Layer 22 of a small transformer language model trained on English Wikipedia (26 layers, counted from 0, width 128).
A neuron adds its activation times its output weights to the MLP's output. To switch it off is to set its activation to zero at one token and run the rest of the model.
A neuron's activation on a vector x is SiLU(gate . x) times (in . x), where the dot is the dot product.

Input weights of the MLP neurons that the questions are about. A number n stands for (n - 500) times 0.00081.
n32 gate: 489 515 346 650 439 387 606 600 515 508 304 593 452 594 409 514 372 607 290 620 608 671 448 590 463 492 728 566 342 593 293 326 481 360 463 387 451 757 449 583 465 390 537 535 559 574 559 633 429 522 504 718 549 622 608 386 412 526 504 611 381 381 827 338 610 567 459 603 400 207 690 580 655 433 493 424 597 338 435 564 549 593 142 458 446 611 614 513 418 511 667 511 426 488 277 486 452 333 441 504 545 526 415 602 496 355 616 251 413 486 679 321 627 699 526 418 515 595 658 439 574 471 651 300 660 609 656 500
n75 gate: 666 467 507 417 679 398 503 477 410 384 563 610 356 341 456 565 483 587 523 503 497 321 436 363 586 507 681 374 545 537 335 412 555 507 417 541 475 451 427 507 421 394 543 539 577 590 470 670 541 488 510 444 259 340 315 413 266 483 493 483 672 256 762 463 609 399 513 440 490 401 587 315 450 443 232 325 485 448 481 381 548 540 542 656 655 777 343 319 716 551 484 422 530 514 545 513 420 508 510 581 436 386 484 456 613 500 329 487 617 337 358 436 593 778 392 594 584 573 497 424 570 638 448 388 567 578 512 468
n128 gate: 464 606 478 440 426 540 381 658 363 427 453 608 565 465 559 619 616 420 528 565 385 479 431 469 646 350 395 460 615 676 748 405 219 664 443 244 445 657 525 430 514 401 611 439 665 626 617 357 195 597 496 602 555 197 355 328 635 578 597 434 653 434 451 493 624 529 436 336 507 401 545 629 625 655 831 559 403 531 316 471 367 439 549 426 590 577 493 594 558 706 325 497 539 621 514 379 568 400 457 483 308 554 541 548 702 497 357 316 738 486 564 540 670 438 500 416 558 468 549 621 552 496 425 541 309 358 513 385
n145 gate: 561 403 518 647 493 604 480 627 448 648 514 438 580 451 515 500 591 538 486 581 634 354 529 387 453 393 540 381 454 342 601 518 556 356 587 530 459 589 378 712 486 310 468 419 507 569 590 442 383 451 329 408 493 313 536 357 529 601 402 537 426 493 468 579 578 504 644 460 563 439 524 593 482 609 435 261 591 504 591 504 511 496 369 414 339 868 422 24 712 606 507 588 699 687 258 298 402 509 349 398 558 438 528 624 468 855 371 493 458 415 675 369 574 559 439 543 504 543 545 325 582 532 508 462 518 511 597 334
n231 gate: 606 526 612 645 531 491 478 319 534 630 563 533 597 786 592 555 783 564 454 429 497 461 729 591 533 558 399 377 581 571 438 346 534 456 376 367 557 482 298 513 354 466 610 291 520 470 556 467 334 486 576 585 459 227 487 436 487 805 389 521 481 487 497 570 551 675 480 493 410 593 626 664 583 537 401 412 443 581 674 446 425 437 614 517 213 578 357 322 571 723 435 549 497 609 506 603 410 506 599 464 483 604 535 525 642 441 524 424 467 493 757 339 488 517 467 490 483 365 506 305 625 621 329 410 466 585 632 513
n32 in: 389 476 577 517 579 539 708 444 482 436 608 448 605 331 350 486 482 490 410 500 549 406 315 547 355 617 357 536 463 506 375 483 375 557 625 525 543 567 462 280 490 464 452 323 826 413 545 604 461 537 527 405 518 467 524 253 637 348 682 593 598 595 480 341 624 714 448 517 450 624 393 496 448 497 593 645 481 581 644 631 368 507 368 655 322 623 585 448 493 454 687 423 500 427 566 614 549 465 321 635 514 749 633 431 530 484 344 678 517 690 678 629 536 563 736 505 353 308 372 437 528 347 420 420 535 261 484 250
n75 in: 547 468 642 496 570 517 536 377 407 360 578 666 337 430 389 496 583 688 403 500 403 461 301 240 575 254 442 622 510 510 548 454 623 331 605 658 445 385 347 567 322 748 500 695 482 540 411 327 427 589 521 535 496 209 464 562 329 443 486 396 507 693 503 446 419 496 550 482 577 372 514 415 579 247 518 322 555 622 605 643 648 529 458 478 559 655 529 503 624 580 753 486 424 496 521 361 525 433 514 556 398 533 431 432 514 443 326 564 679 296 240 460 667 533 383 466 467 625 667 467 841 373 515 448 598 358 668 644
n128 in: 445 496 244 685 681 744 450 405 304 507 431 335 493 337 676 479 347 564 522 563 328 464 419 418 504 433 504 521 560 602 447 693 274 683 562 414 618 393 362 429 594 414 555 519 507 405 522 328 489 659 421 504 444 332 566 454 373 747 423 489 468 486 525 467 757 459 664 256 507 406 514 676 412 471 518 479 421 504 337 288 444 723 682 614 475 582 388 564 714 725 282 408 562 589 385 356 602 388 326 369 452 493 349 639 372 442 435 421 564 443 381 647 588 344 500 414 393 493 578 520 623 421 405 359 353 259 457 536
n145 in: 554 397 610 675 556 487 666 652 276 515 688 594 522 556 341 683 379 503 586 518 609 542 522 454 364 489 402 524 507 554 653 677 452 360 507 323 603 576 529 644 466 522 514 504 450 507 718 543 394 381 418 670 474 405 555 399 529 690 449 485 405 560 437 601 463 332 626 493 619 568 448 574 514 529 371 374 624 601 573 397 526 637 440 380 451 753 415 326 664 416 627 686 392 614 414 118 648 583 443 349 460 369 458 473 381 614 383 807 489 401 525 558 423 540 365 676 526 514 734 776 424 411 621 385 613 511 374 532
n231 in: 460 560 592 490 514 407 734 560 389 431 243 476 591 386 266 438 577 367 576 419 480 569 395 624 693 473 605 544 289 410 766 612 417 640 557 578 580 485 583 480 564 579 363 817 467 742 570 520 592 435 606 484 500 459 514 571 576 517 567 393 614 428 480 497 534 537 520 497 549 749 296 390 547 567 520 464 406 351 412 449 500 587 637 284 506 572 551 570 585 564 510 494 597 422 481 574 430 469 434 247 480 530 391 557 523 628 332 599 408 529 507 611 531 599 160 489 321 460 574 497 295 414 633 397 638 493 506 640

Output weights of the MLP neurons that the questions are about. A number n stands for (n - 500) times 0.00062.
n32: 370 520 468 339 561 367 504 546 382 700 523 443 636 471 414 639 504 488 843 465 543 506 657 405 397 415 439 711 394 386 673 634 517 440 583 489 394 344 470 409 531 679 587 383 233 639 358 276 695 461 408 417 682 364 524 675 500 637 199 589 536 606 468 426 614 305 442 245 334 403 292 576 249 697 424 488 474 484 483 310 784 389 503 672 389 336 525 553 388 318 326 512 555 585 644 690 500 512 439 617 588 310 634 421 384 483 833 655 479 492 321 492 445 396 302 489 693 612 376 571 341 646 336 577 710 812 580 843
n75: 621 704 701 379 375 493 369 485 370 484 613 492 451 635 378 303 409 546 432 683 440 401 412 636 533 411 361 739 440 417 693 371 500 541 312 301 621 517 445 545 632 451 777 632 516 567 533 451 343 201 426 550 226 833 444 685 683 467 579 528 658 432 392 527 730 563 312 557 320 640 596 618 520 513 625 740 412 276 666 804 264 419 670 462 426 252 467 662 376 436 435 468 428 542 460 426 327 553 565 725 346 376 458 429 739 412 454 404 368 753 738 399 522 463 801 555 344 585 459 563 540 444 508 723 420 268 219 368
n128: 290 593 438 281 267 481 526 488 628 560 549 286 413 721 612 403 548 282 436 405 564 587 513 524 625 398 550 460 421 312 709 376 557 379 25 591 500 614 324 500 283 364 697 365 409 672 535 406 303 241 357 654 214 368 753 611 563 213 469 572 672 556 639 573 682 367 634 398 447 398 248 361 432 428 769 410 635 453 405 700 669 419 316 527 487 586 399 540 443 500 454 256 339 437 471 352 687 681 458 466 553 680 390 604 474 716 496 402 496 500 668 447 454 364 137 692 453 536 838 613 458 179 465 459 504 195 578 521
n145: 835 657 463 522 577 550 503 346 379 435 583 391 532 584 451 574 330 432 579 467 202 598 315 366 370 459 573 571 560 726 612 436 659 770 325 717 631 607 655 273 591 641 473 530 558 322 581 508 531 242 671 473 492 699 411 581 385 231 504 425 411 370 496 597 563 528 531 643 518 504 371 350 508 524 371 629 631 713 596 524 594 571 545 473 554 576 415 602 430 357 484 391 445 409 581 758 661 737 524 556 461 255 691 170 515 523 825 525 377 434 482 732 459 643 383 726 399 604 561 655 533 648 561 682 598 444 426 474
n231: 479 396 610 722 525 393 459 186 278 433 537 208 551 453 727 750 560 437 264 556 596 372 524 493 484 519 538 407 533 445 376 667 584 442 342 514 376 555 734 504 575 804 520 488 451 664 552 422 576 759 369 412 480 390 396 444 665 413 396 535 557 431 642 437 508 338 567 285 426 515 389 549 173 467 351 476 690 257 603 231 496 545 477 682 543 430 316 518 548 903 654 403 545 602 389 524 421 370 504 411 448 633 653 648 524 520 363 418 667 664 504 463 310 556 427 218 655 266 338 394 607 702 571 587 507 450 750 357

Each question names a token from some text and the token that comes next. It shows the vector x that enters the MLP there. A number n stands for (n - 500) times 0.016.

Then comes g, the gradient of the next token's log-probability with respect to the MLP's output, scaled to length 1. A neuron's effect is roughly proportional to its activation times (output weights . g). A number n stands for (n - 500) times 0.00079.

"B", then "ey"
x: 398 306 572 540 675 591 474 699 460 410 403 509 593 465 528 382 577 425 461 418 341 521 380 578 442 649 527 422 551 457 381 486 544 537 368 642 675 286 551 441 576 562 397 613 432 384 374 513 472 499 582 535 386 505 577 528 515 574 605 243 549 514 549 421 487 397 425 538 496 614 455 312 539 471 536 397 416 342 417 567 421 471 608 472 560 533 499 563 466 564 600 484 473 446 503 517 608 629 467 476 382 675 389 511 512 470 541 416 474 483 521 509 492 501 485 614 429 484 464 526 299 508 610 493 493 586 466 442
g: 679 343 553 402 449 493 453 508 294 495 446 477 252 552 571 494 388 455 351 564 738 505 583 526 460 410 397 477 626 510 454 338 434 362 385 448 571 652 660 522 445 372 404 531 376 704 560 651 587 503 634 432 579 465 449 377 448 563 339 427 544 526 753 421 509 501 595 452 448 591 516 605 541 539 583 460 374 461 492 492 317 425 561 414 633 389 527 582 357 626 237 536 418 534 405 595 564 499 710 452 563 352 417 590 311 591 419 577 534 284 502 314 510 573 307 472 734 552 256 432 490 578 309 723 619 326 676 344
Which neuron, switched off, raises the next token's probability most? n231

"age", then " F"
x: 550 473 624 615 678 476 494 634 557 543 736 628 487 407 542 518 421 520 472 538 286 559 405 415 521 412 459 516 491 472 620 665 499 542 600 583 443 509 461 439 529 431 587 616 425 458 535 532 637 499 454 294 504 480 554 543 564 486 523 364 301 555 374 477 485 462 506 545 388 570 467 607 286 561 355 563 744 434 544 678 565 477 528 466 488 487 545 510 453 551 516 429 596 494 390 497 411 737 478 425 528 460 549 523 559 547 336 502 285 545 562 517 497 492 443 634 573 573 405 527 466 400 553 554 450 636 380 389
g: 544 543 721 380 554 563 404 473 363 387 307 793 665 382 620 525 228 566 710 248 528 575 588 363 589 480 524 350 311 586 708 481 592 451 593 708 557 360 434 544 590 521 467 542 480 645 316 380 644 478 519 517 417 374 580 392 592 517 595 497 496 402 403 532 570 342 423 513 402 473 304 398 559 489 537 723 563 673 412 609 553 577 366 377 711 529 418 454 386 508 511 494 351 384 487 638 525 530 504 495 527 538 331 373 461 388 753 476 506 450 364 562 659 323 511 561 356 499 624 663 449 705 485 515 441 463 470 445
Which neuron, switched off, lowers the next token's probability most? n145

"1", then " |"
x: 512 511 552 318 474 432 572 634 333 527 509 599 519 506 371 471 399 471 494 552 448 637 429 532 436 550 411 557 556 572 672 464 446 488 483 480 645 639 637 470 478 718 282 590 618 483 480 511 328 499 581 599 532 507 598 494 658 540 505 533 412 635 357 577 573 412 413 545 514 491 517 565 491 463 678 517 465 506 514 515 391 420 479 554 259 448 456 603 502 579 464 516 356 430 368 554 490 602 436 479 452 623 478 413 566 477 535 584 519 442 474 516 403 584 562 566 544 571 426 638 325 499 617 583 648 471 370 553
g: 393 727 621 633 407 368 263 328 540 576 576 679 341 698 324 641 570 386 490 426 683 537 390 551 518 502 511 443 486 556 451 409 450 644 492 407 583 529 501 514 458 527 437 370 484 556 835 557 652 534 504 642 482 546 297 550 342 689 645 497 568 507 320 401 520 560 503 498 538 459 464 603 467 390 501 474 293 408 526 687 752 486 563 555 583 375 483 777 490 431 582 566 604 563 597 391 307 491 684 510 578 565 516 459 637 422 525 435 574 693 627 508 353 424 603 526 484 495 639 486 491 805 749 560 520 553 500 588
Which neuron, switched off, lowers the next token's probability most? n128

"ly", then " ex"
x: 654 472 519 373 697 444 479 520 640 237 556 554 510 454 534 557 365 653 603 279 462 544 534 465 687 440 861 482 403 559 321 574 444 673 532 457 599 536 411 503 503 525 374 307 416 461 438 694 735 499 403 326 451 422 415 411 568 619 674 684 595 467 537 438 210 653 598 424 452 441 529 489 358 562 328 645 644 570 349 253 270 540 445 490 591 461 600 507 561 438 577 501 564 482 536 440 369 515 416 455 470 598 370 472 622 466 572 530 480 495 559 686 436 690 575 471 462 514 447 486 426 498 581 351 508 643 602 419
g: 421 511 497 433 330 485 479 615 289 386 596 540 633 467 400 426 474 578 352 301 472 561 626 558 498 400 554 352 709 611 469 392 371 628 398 765 532 691 317 440 589 181 524 551 452 502 492 463 470 435 325 536 744 439 451 454 321 533 491 573 451 496 584 458 621 639 483 245 513 466 449 443 549 360 267 505 587 581 445 465 597 360 695 546 473 678 396 368 404 473 592 291 364 540 401 436 609 531 487 665 597 487 608 463 489 662 672 551 452 432 626 366 594 550 801 511 644 454 588 452 592 299 443 538 530 411 494 556
Which neuron, switched off, lowers the next token's probability most? n75

"ly", then " on"
x: 757 383 458 416 641 423 518 631 642 270 585 539 475 487 561 506 258 645 626 342 561 525 571 537 618 474 862 463 435 548 319 611 498 631 555 445 595 499 491 476 476 539 394 220 508 414 413 629 656 499 384 359 582 466 398 442 617 597 627 594 630 538 522 476 229 697 676 506 514 505 476 531 436 610 304 599 592 585 248 264 327 508 420 556 604 478 670 476 524 414 538 541 516 485 503 535 429 538 455 403 411 577 320 327 526 481 519 426 428 514 514 683 433 705 552 518 332 413 423 554 432 414 538 363 542 528 663 433
g: 333 447 590 495 616 548 435 358 602 504 512 752 367 389 671 674 624 550 610 628 414 703 501 388 459 746 411 426 492 752 581 383 532 611 508 666 449 693 488 403 434 478 333 634 395 601 529 279 514 490 606 414 341 539 535 330 323 444 473 520 397 343 480 500 426 589 661 478 535 394 263 314 593 466 484 395 571 525 686 345 525 637 481 412 496 670 406 389 458 570 783 465 646 648 555 392 527 514 548 378 609 541 540 673 451 561 473 605 712 526 454 578 437 681 476 491 513 487 631 360 543 599 483 415 659 405 576 384
Which neuron, switched off, lowers the next token's probability most? n75

"erv", then "ice"
x: 447 582 422 458 534 486 506 675 348 574 562 542 533 530 420 639 401 578 372 394 452 460 579 512 665 649 403 494 556 476 473 621 525 621 328 484 548 408 617 630 403 594 526 586 355 557 584 749 353 499 512 556 511 504 566 506 327 666 776 468 332 453 441 535 738 524 371 608 563 611 729 513 633 370 626 610 432 570 592 462 399 650 323 341 583 450 460 505 221 415 395 562 387 570 465 492 465 561 516 657 442 409 491 520 691 540 779 440 542 623 672 435 383 704 351 514 674 450 596 551 429 658 585 501 487 606 437 390
g: 732 433 438 456 648 687 418 202 547 527 712 403 596 388 593 802 483 334 560 640 607 462 401 605 479 600 362 367 674 495 594 331 528 552 670 369 587 571 532 468 404 522 541 471 631 432 413 227 322 502 564 495 484 569 577 603 405 661 421 524 354 496 557 474 515 681 606 509 484 603 715 479 705 351 478 433 403 663 552 400 625 652 546 319 562 469 445 517 604 598 598 564 279 404 488 394 443 493 471 503 560 545 518 225 694 492 609 519 416 501 678 431 421 400 468 440 321 464 533 444 583 357 431 367 454 407 498 487
Which neuron, switched off, lowers the next token's probability most? n32

"ock", then "s"
x: 549 415 688 490 553 522 528 456 358 592 630 438 524 363 481 580 494 556 500 586 446 554 311 580 619 340 452 554 569 464 491 607 581 634 588 580 457 508 479 507 470 542 429 437 315 602 453 586 573 499 390 507 550 555 478 571 487 513 299 359 503 512 457 389 553 260 522 679 455 433 489 553 457 544 296 499 680 434 638 355 485 398 380 489 581 487 442 504 656 428 466 541 563 641 435 547 419 701 581 516 492 450 574 321 504 500 511 590 376 488 462 423 454 544 514 607 637 408 324 647 508 336 444 550 457 517 603 605
g: 411 631 447 422 440 456 613 602 578 398 493 722 523 278 442 489 617 497 631 462 450 512 697 611 710 302 426 619 517 653 579 651 517 610 369 618 532 262 632 495 693 379 522 328 751 567 432 693 511 550 374 555 551 420 679 654 438 456 431 541 481 591 505 548 501 658 635 393 572 334 450 402 599 462 380 482 563 478 382 604 489 531 399 522 525 461 484 512 646 456 410 531 591 585 394 535 371 529 443 597 432 613 559 457 649 435 543 632 499 334 500 427 490 620 449 493 71 658 401 441 493 486 575 283 745 623 482 678
Which neuron, switched off, raises the next token's probability most? n75

"m", then "at"
x: 499 565 852 673 457 423 589 755 504 606 568 576 455 390 584 649 395 498 370 421 576 481 332 520 578 649 547 611 380 501 516 656 469 588 416 400 471 424 628 338 398 486 422 215 369 545 411 540 732 499 431 489 495 447 489 268 507 538 494 545 220 652 641 471 412 647 383 592 429 468 557 688 415 520 478 561 573 557 487 562 553 483 402 744 604 522 593 483 425 560 563 464 570 442 549 394 506 589 477 590 456 517 454 353 570 445 717 385 404 553 479 559 423 507 389 589 606 454 531 515 371 557 536 551 422 556 414 562
g: 439 647 491 443 441 549 505 710 858 454 513 383 498 406 284 412 606 404 450 321 354 556 486 413 319 574 537 648 222 511 602 484 508 442 449 355 668 368 603 612 319 451 615 502 590 594 569 429 464 397 665 318 363 464 315 621 458 295 443 595 507 524 660 400 552 516 457 313 609 442 577 517 769 447 593 592 528 507 552 363 643 429 432 603 382 430 426 378 491 542 672 477 246 441 631 542 633 539 486 474 428 717 602 512 691 528 284 659 540 590 458 556 478 520 694 579 428 362 596 513 482 415 473 533 521 488 502 429
Which neuron, switched off, lowers the next token's probability most? n128

" to", then " the"
x: 522 476 510 445 318 404 518 583 240 349 599 475 579 612 354 503 452 548 517 483 555 569 437 507 481 589 445 525 515 520 412 456 443 592 495 508 443 475 511 474 487 299 467 474 577 475 502 404 440 499 507 524 484 563 451 493 387 572 585 630 462 449 571 455 488 491 520 582 458 369 461 355 553 437 310 436 859 580 605 561 502 362 460 291 517 547 568 481 620 589 558 434 412 567 529 455 535 692 505 435 472 365 496 521 549 630 591 475 591 462 512 649 439 520 596 613 529 466 431 535 603 435 516 523 606 553 470 482
g: 366 466 288 673 704 522 504 362 565 464 564 708 411 341 455 528 543 481 675 706 523 592 515 471 137 748 407 433 546 515 458 645 481 621 494 508 560 366 567 422 521 411 449 362 637 558 717 528 529 540 596 425 746 559 699 515 500 677 581 594 596 505 686 592 475 400 430 607 562 720 472 508 430 524 408 561 553 508 544 408 335 378 286 496 474 577 553 307 480 670 651 457 522 541 445 380 643 509 590 496 552 450 434 660 482 512 726 374 672 552 593 500 499 662 249 509 502 405 506 644 441 414 285 506 500 491 437 555
Which neuron, switched off, raises the next token's probability most? n75